Layer 11 of a small transformer language model trained on English Wikipedia (23 layers, counted from 0, width 64).
A neuron adds its activation times its output weights to the MLP's output. To switch it off is to set its activation to zero at one token and run the rest of the model.
A neuron's activation on a vector x is GELU(weights . x), where the dot is the dot product.

Input weights of the MLP neurons that the questions are about. A number n stands for (n - 500) times 0.0032.
n41: 532,637,690,400,326,305,463,559,358,677,419,397,502,637,457,370,569,596,528,447,404,515,304,604,573,504,169,395,459,478,506,492,716,491,489,281,658,756,380,367,379,535,513,616,647,580,312,646,621,669,441,409,600,430,421,582,668,564,426,627,655,421,594,417
n77: 517,557,486,497,515,420,709,738,281,429,411,481,369,437,346,459,539,743,437,611,464,503,271,274,606,483,362,652,367,631,566,542,580,500,524,785,480,394,485,614,712,748,489,512,690,549,373,479,308,609,763,654,578,424,505,520,463,398,557,296,346,562,457,327
n104: 522,382,217,390,568,481,444,643,730,395,519,640,610,525,619,475,556,299,330,328,662,613,640,592,533,545,592,303,533,516,613,445,499,405,472,421,665,418,565,483,495,387,429,592,571,543,267,357,707,512,642,414,258,424,519,425,523,601,479,650,657,405,583,506
n149: 364,486,454,504,531,691,285,630,325,589,646,530,531,716,397,462,429,681,544,652,436,532,730,623,641,533,509,480,219,197,468,283,457,637,443,178,637,547,554,478,526,712,624,389,755,445,576,610,305,618,386,670,795,454,434,684,244,351,358,500,539,517,413,407
n163: 674,408,607,645,531,599,447,365,370,553,588,521,656,335,513,490,527,428,486,308,435,348,470,711,343,397,382,557,535,311,570,546,702,606,446,511,439,680,256,582,552,449,438,430,625,452,613,435,500,543,580,436,484,523,436,268,576,737,742,416,493,443,435,615
n172: 480,458,586,569,403,524,470,612,534,627,539,478,464,544,266,620,608,661,524,623,362,593,522,611,637,541,469,517,388,322,226,314,523,420,466,738,612,363,456,458,614,523,318,545,615,664,549,653,384,517,684,398,619,432,450,478,426,599,477,706,341,487,533,442
n210: 600,784,613,469,588,684,649,408,376,672,636,634,551,415,395,737,458,261,489,468,602,323,511,480,574,488,501,374,441,606,490,531,396,618,512,609,89,476,428,689,511,375,508,472,677,539,510,485,710,459,525,178,460,318,350,702,547,602,290,527,307,398,458,670
n226: 407,318,527,347,404,496,479,529,589,565,498,408,584,402,366,478,485,418,710,696,576,540,415,435,553,342,422,466,361,431,483,519,587,748,516,408,361,371,687,553,548,541,647,499,577,442,494,581,248,439,614,444,640,822,377,366,461,670,522,645,539,544,555,451
n264: 358,378,555,549,477,460,545,741,506,359,407,447,354,522,386,422,515,505,590,555,492,562,439,430,504,344,632,618,426,275,629,496,375,481,501,613,387,500,591,477,389,581,372,510,581,692,706,696,540,586,372,506,569,666,421,356,556,491,462,472,550,415,424,445
n270: 697,463,352,235,551,597,531,613,526,375,603,467,382,452,462,783,618,450,569,549,549,442,84,655,403,614,494,539,446,642,718,510,528,455,549,550,625,456,526,557,286,805,565,512,747,573,714,572,365,476,330,461,556,395,285,502,551,277,316,472,552,427,331,537
n271: 471,496,392,690,643,404,694,312,289,295,565,420,597,324,355,482,791,485,362,322,542,334,454,603,623,468,162,420,537,597,443,894,659,526,796,605,394,767,565,481,306,591,658,470,637,493,523,515,416,499,360,385,524,638,464,499,452,129,440,618,469,546,417,546
n275: 543,609,752,442,380,604,648,841,384,548,307,376,93,527,451,525,380,704,572,591,380,417,388,396,560,278,219,638,407,511,503,596,498,793,97,739,504,615,243,564,487,555,783,432,600,483,609,634,30,485,583,426,683,358,432,572,492,372,484,438,368,584,520,460
n309: 477,619,505,364,343,570,409,581,254,563,615,290,591,584,585,497,385,670,519,661,320,432,562,626,564,328,579,420,360,484,402,475,534,570,768,560,462,555,494,641,485,631,432,510,442,560,719,639,570,459,481,261,291,458,354,430,476,423,591,351,403,379,711,292

Output weights of the MLP neurons that the questions are about. A number n stands for (n - 500) times 0.0017.
n41: 577,409,424,724,433,727,799,550,642,329,438,385,322,544,736,602,373,603,354,370,724,631,677,492,502,490,553,546,593,108,463,647,485,331,397,743,311,261,787,455,387,454,113,360,426,572,766,311,441,709,458,561,450,525,705,496,619,488,500,341,512,292,677,749
n77: 415,460,661,338,468,490,136,320,734,604,583,839,694,683,612,595,708,644,687,698,620,333,406,640,209,526,496,572,608,360,424,439,426,628,447,134,472,798,499,484,237,321,504,564,503,404,774,488,311,610,319,499,498,385,525,545,466,413,363,610,566,449,378,492
n104: 662,690,641,586,530,546,711,467,304,354,317,553,421,535,537,658,573,822,638,566,295,360,433,472,804,496,452,591,473,246,492,607,595,565,531,387,482,414,368,308,668,633,561,384,438,575,729,711,92,436,380,597,820,484,395,551,499,472,461,277,171,368,517,491
n149: 356,915,555,640,770,823,331,572,766,648,326,819,242,244,509,366,442,807,396,428,213,455,268,457,632,677,657,555,858,728,449,563,893,498,490,469,535,357,303,393,607,545,210,722,244,534,539,183,406,270,538,597,336,403,598,270,388,481,683,140,720,757,617,279
n163: 325,689,483,462,381,458,531,524,533,604,241,354,264,615,631,437,393,560,691,514,500,557,633,469,686,666,655,518,286,643,541,656,546,406,496,516,577,430,438,461,502,432,556,492,509,504,598,591,451,523,539,573,624,570,269,566,422,269,264,614,306,406,485,650
n172: 354,437,257,528,421,594,390,383,505,492,479,527,404,616,489,471,404,472,251,574,700,434,519,488,186,467,295,583,762,618,377,447,465,619,721,526,773,399,612,665,413,507,653,299,414,186,502,520,539,366,212,502,559,452,544,611,806,662,665,498,544,498,465,554
n210: 520,353,582,461,589,126,506,457,606,669,771,355,569,342,416,421,318,871,337,426,583,559,642,429,514,418,578,461,442,593,358,576,446,554,731,525,697,470,630,544,353,271,286,255,350,771,392,411,437,233,214,408,662,718,933,579,714,285,664,302,426,413,721,961
n226: 524,548,606,385,315,372,579,505,700,586,620,590,396,445,611,329,701,414,331,441,441,569,470,462,438,503,567,465,674,541,503,475,475,572,383,628,730,795,278,474,507,423,488,507,366,362,311,393,511,543,449,439,335,322,827,598,739,301,592,472,559,609,384,662
n264: 462,635,475,487,385,413,415,126,358,638,683,504,645,564,504,475,670,538,479,519,524,537,502,461,481,610,581,347,620,721,320,500,543,354,562,452,877,507,501,433,511,505,585,425,393,293,434,436,535,515,659,530,405,329,712,704,520,431,654,445,490,421,501,577
n270: 421,437,279,771,447,872,620,484,310,659,615,531,499,583,545,362,463,448,323,633,445,750,635,718,480,84,426,601,342,446,590,403,451,401,442,538,471,186,466,663,335,604,414,614,650,266,810,760,278,679,182,604,330,386,478,622,522,406,573,165,432,660,195,628
n271: 723,474,368,162,270,551,572,507,331,600,341,605,421,645,360,487,550,456,640,492,413,547,429,848,365,813,234,530,562,842,590,97,78,404,435,631,594,813,393,734,369,541,451,377,709,157,199,521,519,652,638,491,521,389,487,194,876,907,122,791,622,432,489,843
n275: 754,687,811,271,496,587,604,602,402,258,521,686,588,367,254,223,788,590,454,877,541,791,345,879,288,577,301,521,476,777,316,368,486,561,336,375,244,351,428,469,856,188,502,155,409,548,586,603,441,421,252,463,636,517,688,588,623,235,528,352,266,889,662,374
n309: 181,512,425,231,480,478,459,233,266,498,700,504,610,659,427,458,370,518,515,742,509,16,736,534,398,723,647,470,415,454,466,610,504,424,371,527,579,411,474,868,635,625,804,205,372,467,431,463,520,423,751,560,674,401,448,649,800,445,527,643,315,281,287,899

Each question names a token from some text and the token that comes next. It shows the vector x that enters the MLP there. A number n stands for (n - 500) times 0.0083.

Then comes g, the gradient of the next token's log-probability with respect to the MLP's output, scaled to length 1. A neuron's effect is roughly proportional to its activation times (output weights . g). A number n stands for (n - 500) times 0.00097.

" short", then "en"
x: 484,320,586,380,306,476,478,537,482,521,700,527,525,477,462,279,626,492,356,711,550,549,516,566,300,569,540,481,520,548,461,307,428,610,483,597,467,570,457,573,332,486,457,508,518,517,531,462,527,487,443,444,533,549,974,568,550,435,570,486,561,480,443,335
g: 450,411,492,521,406,471,461,234,233,348,407,639,524,599,544,689,478,625,718,410,424,500,684,420,484,300,443,591,626,513,317,520,541,645,332,411,438,706,494,453,292,660,307,432,571,349,274,597,579,697,692,440,535,700,667,506,406,385,436,679,713,461,502,618
Which two neurons, each switched off alone, lower its probability most, in order? n264, n309

" J", then "al"
x: 538,382,627,460,258,512,433,456,537,555,539,589,621,418,527,358,670,435,436,712,640,629,556,557,184,463,402,517,554,622,517,355,393,503,396,535,455,664,452,531,538,384,325,649,415,574,346,359,449,479,463,461,579,632,776,527,544,429,498,470,604,540,418,427
g: 587,567,625,484,562,393,300,476,495,376,489,657,410,665,378,585,535,453,432,612,89,373,668,348,377,603,604,624,670,433,585,365,634,334,462,382,356,396,335,806,501,446,406,539,538,397,523,530,469,590,703,393,668,451,568,712,357,662,577,578,679,471,380,339
Which neuron, switched off, raises the next token's probability most? n41

" St", then "ud"
x: 556,300,621,426,312,547,428,572,534,556,601,649,553,407,551,388,574,457,456,658,571,597,474,577,122,455,467,522,665,584,497,261,350,559,361,548,422,594,466,520,458,548,478,630,415,587,398,465,400,441,470,430,688,617,769,505,548,441,521,500,603,440,391,399
g: 758,363,730,375,530,696,673,486,408,531,712,405,168,370,521,580,392,425,527,390,762,632,335,615,510,689,541,521,384,557,428,432,363,468,648,495,518,469,501,473,437,517,269,355,406,422,454,493,541,558,147,648,698,393,575,462,629,554,362,449,574,456,620,600
Which two neurons, each switched off alone, lower its probability most, in order? n275, n226

" out", then " of"
x: 456,359,581,518,303,508,475,571,559,492,608,628,430,428,566,397,629,470,282,641,522,669,439,517,339,441,524,535,660,475,464,325,397,676,411,627,465,543,459,688,481,456,449,566,590,490,317,297,548,387,499,435,523,506,815,511,520,511,654,499,510,517,498,290
g: 310,326,607,558,512,477,379,571,708,475,606,645,259,558,482,543,452,541,441,510,787,253,435,564,451,415,523,522,537,514,523,348,499,525,700,518,575,409,418,638,637,599,447,527,650,313,709,412,663,517,501,654,653,296,454,529,420,318,388,457,235,592,186,733
Which neuron, switched off, lowers the next token's probability most? n77

" ro", then "le"
x: 519,307,684,434,321,492,485,483,546,543,667,560,540,599,486,375,591,334,436,647,599,560,430,578,313,536,606,524,627,467,495,241,364,663,419,563,416,461,467,606,384,456,370,541,514,528,402,504,482,423,427,422,524,596,864,536,577,464,672,513,487,509,487,382
g: 610,415,372,641,391,192,436,541,317,537,494,528,594,612,294,330,673,569,283,494,368,479,164,552,595,502,678,618,633,378,596,681,601,343,524,482,355,634,459,642,648,205,565,369,374,413,440,464,587,451,416,511,582,596,592,613,574,538,457,749,650,560,602,435
Which two neurons, each switched off alone, lower its probability most, in order? n226, n264

" One", then " m"
x: 557,418,593,466,300,587,507,618,587,572,609,646,519,418,453,300,639,531,404,642,585,575,480,535,252,489,519,546,614,595,439,248,415,575,367,616,455,522,454,566,424,558,466,557,471,594,382,363,513,498,441,447,622,529,745,480,548,365,629,472,564,469,348,297
g: 805,497,512,628,554,654,595,678,633,521,582,415,651,563,387,489,363,323,505,494,511,638,550,597,488,585,459,340,453,476,485,413,371,276,306,547,590,408,486,461,515,556,547,697,199,669,561,710,500,369,427,234,267,527,319,435,724,746,384,320,422,543,547,492
Which neuron, switched off, raises the next token's probability most? n77

"ud", then "y"
x: 501,284,657,373,366,491,286,538,549,461,684,559,622,498,475,412,630,395,329,744,474,522,441,555,314,467,506,603,670,506,444,447,444,397,369,692,414,524,535,537,470,469,561,513,512,448,424,432,463,401,384,478,626,715,762,487,619,356,476,528,676,537,434,466
g: 492,315,447,538,625,406,347,509,395,516,699,574,711,579,717,430,410,665,632,684,249,474,651,353,587,568,501,581,482,310,537,309,523,314,556,369,611,626,645,592,541,440,740,372,538,542,447,425,300,524,630,358,524,592,331,626,392,628,683,466,271,492,286,317
Which neuron, switched off, lowers the next token's probability most? n264

" pre", then "cept"
x: 514,299,595,421,301,413,481,568,506,496,519,592,550,594,452,384,637,449,341,723,585,513,555,552,432,437,655,557,735,433,526,357,320,585,357,553,494,575,544,620,351,409,548,552,485,433,401,379,546,514,381,438,528,579,819,508,575,480,694,407,518,531,459,350
g: 595,453,549,656,545,583,371,347,657,817,512,271,477,399,664,500,485,489,472,359,592,431,219,530,451,383,638,517,543,553,485,700,212,285,533,804,486,567,516,365,331,422,550,552,604,479,470,318,468,372,771,634,525,437,451,481,594,520,588,365,345,415,718,578
Which neuron, switched off, lowers the next token's probability most? n264

"ay", then " in"
x: 446,304,645,447,404,522,438,567,495,450,790,522,597,485,422,358,675,338,383,713,458,525,426,511,283,523,521,554,581,521,439,348,425,503,402,603,395,541,461,562,451,564,535,525,515,533,347,481,583,447,319,540,638,659,725,455,643,409,589,470,661,524,472,353
g: 548,518,454,610,477,297,595,480,415,528,503,563,437,386,760,404,642,347,486,682,392,625,439,238,354,379,308,722,502,688,410,657,302,483,547,493,295,379,285,692,686,607,606,418,706,412,548,569,386,742,309,510,598,378,643,535,638,453,551,521,301,530,509,525
Which neuron, switched off, lowers the next token's probability most? n226

" st", then "reet"
x: 596,366,589,363,295,518,431,535,515,468,657,587,518,460,528,445,638,460,417,680,594,617,455,604,209,482,547,531,719,535,501,332,334,610,440,535,454,605,465,507,411,494,404,571,501,517,448,399,428,418,456,426,596,588,893,558,528,425,497,428,613,495,343,391
g: 442,524,358,277,539,498,257,593,676,580,522,416,536,431,468,515,787,621,350,587,336,756,288,532,586,333,668,604,578,383,621,381,620,226,564,583,332,577,577,660,406,494,516,468,640,503,465,456,432,452,347,600,374,428,280,532,532,643,674,408,347,445,613,765
Which neuron, switched off, lowers the next token's probability most? n270

"ants", then " took"
x: 538,322,759,456,415,480,421,642,648,482,621,628,578,397,445,393,639,419,313,595,574,576,369,410,408,458,468,514,729,508,448,317,391,607,400,571,428,578,397,526,445,509,533,633,529,424,319,369,491,479,416,511,650,540,726,504,589,418,678,382,564,480,485,408
g: 330,459,464,310,536,334,426,513,524,528,563,376,648,486,484,442,319,612,347,479,592,359,714,627,203,535,519,508,701,494,662,485,481,394,646,293,604,493,522,539,662,414,397,702,542,772,610,667,396,430,285,529,463,450,544,308,806,614,469,646,532,249,411,551
Which neuron, switched off, raises the next token's probability most? n275

" fl", then "ows"
x: 574,307,705,488,349,468,469,526,543,455,666,642,528,515,434,414,596,401,258,666,575,651,476,611,328,547,553,477,773,418,446,336,328,579,455,519,486,531,472,580,505,483,440,688,481,523,453,319,379,474,505,468,571,548,793,470,531,435,537,445,514,432,430,345
g: 502,745,306,743,667,561,696,430,595,361,610,679,449,334,455,458,425,455,481,353,589,500,471,410,556,636,429,805,343,556,398,438,518,585,611,534,469,418,532,322,398,422,366,355,607,321,312,614,584,396,361,764,527,532,673,405,409,308,685,654,669,385,421,404
Which neuron, switched off, lowers the next token's probability most? n172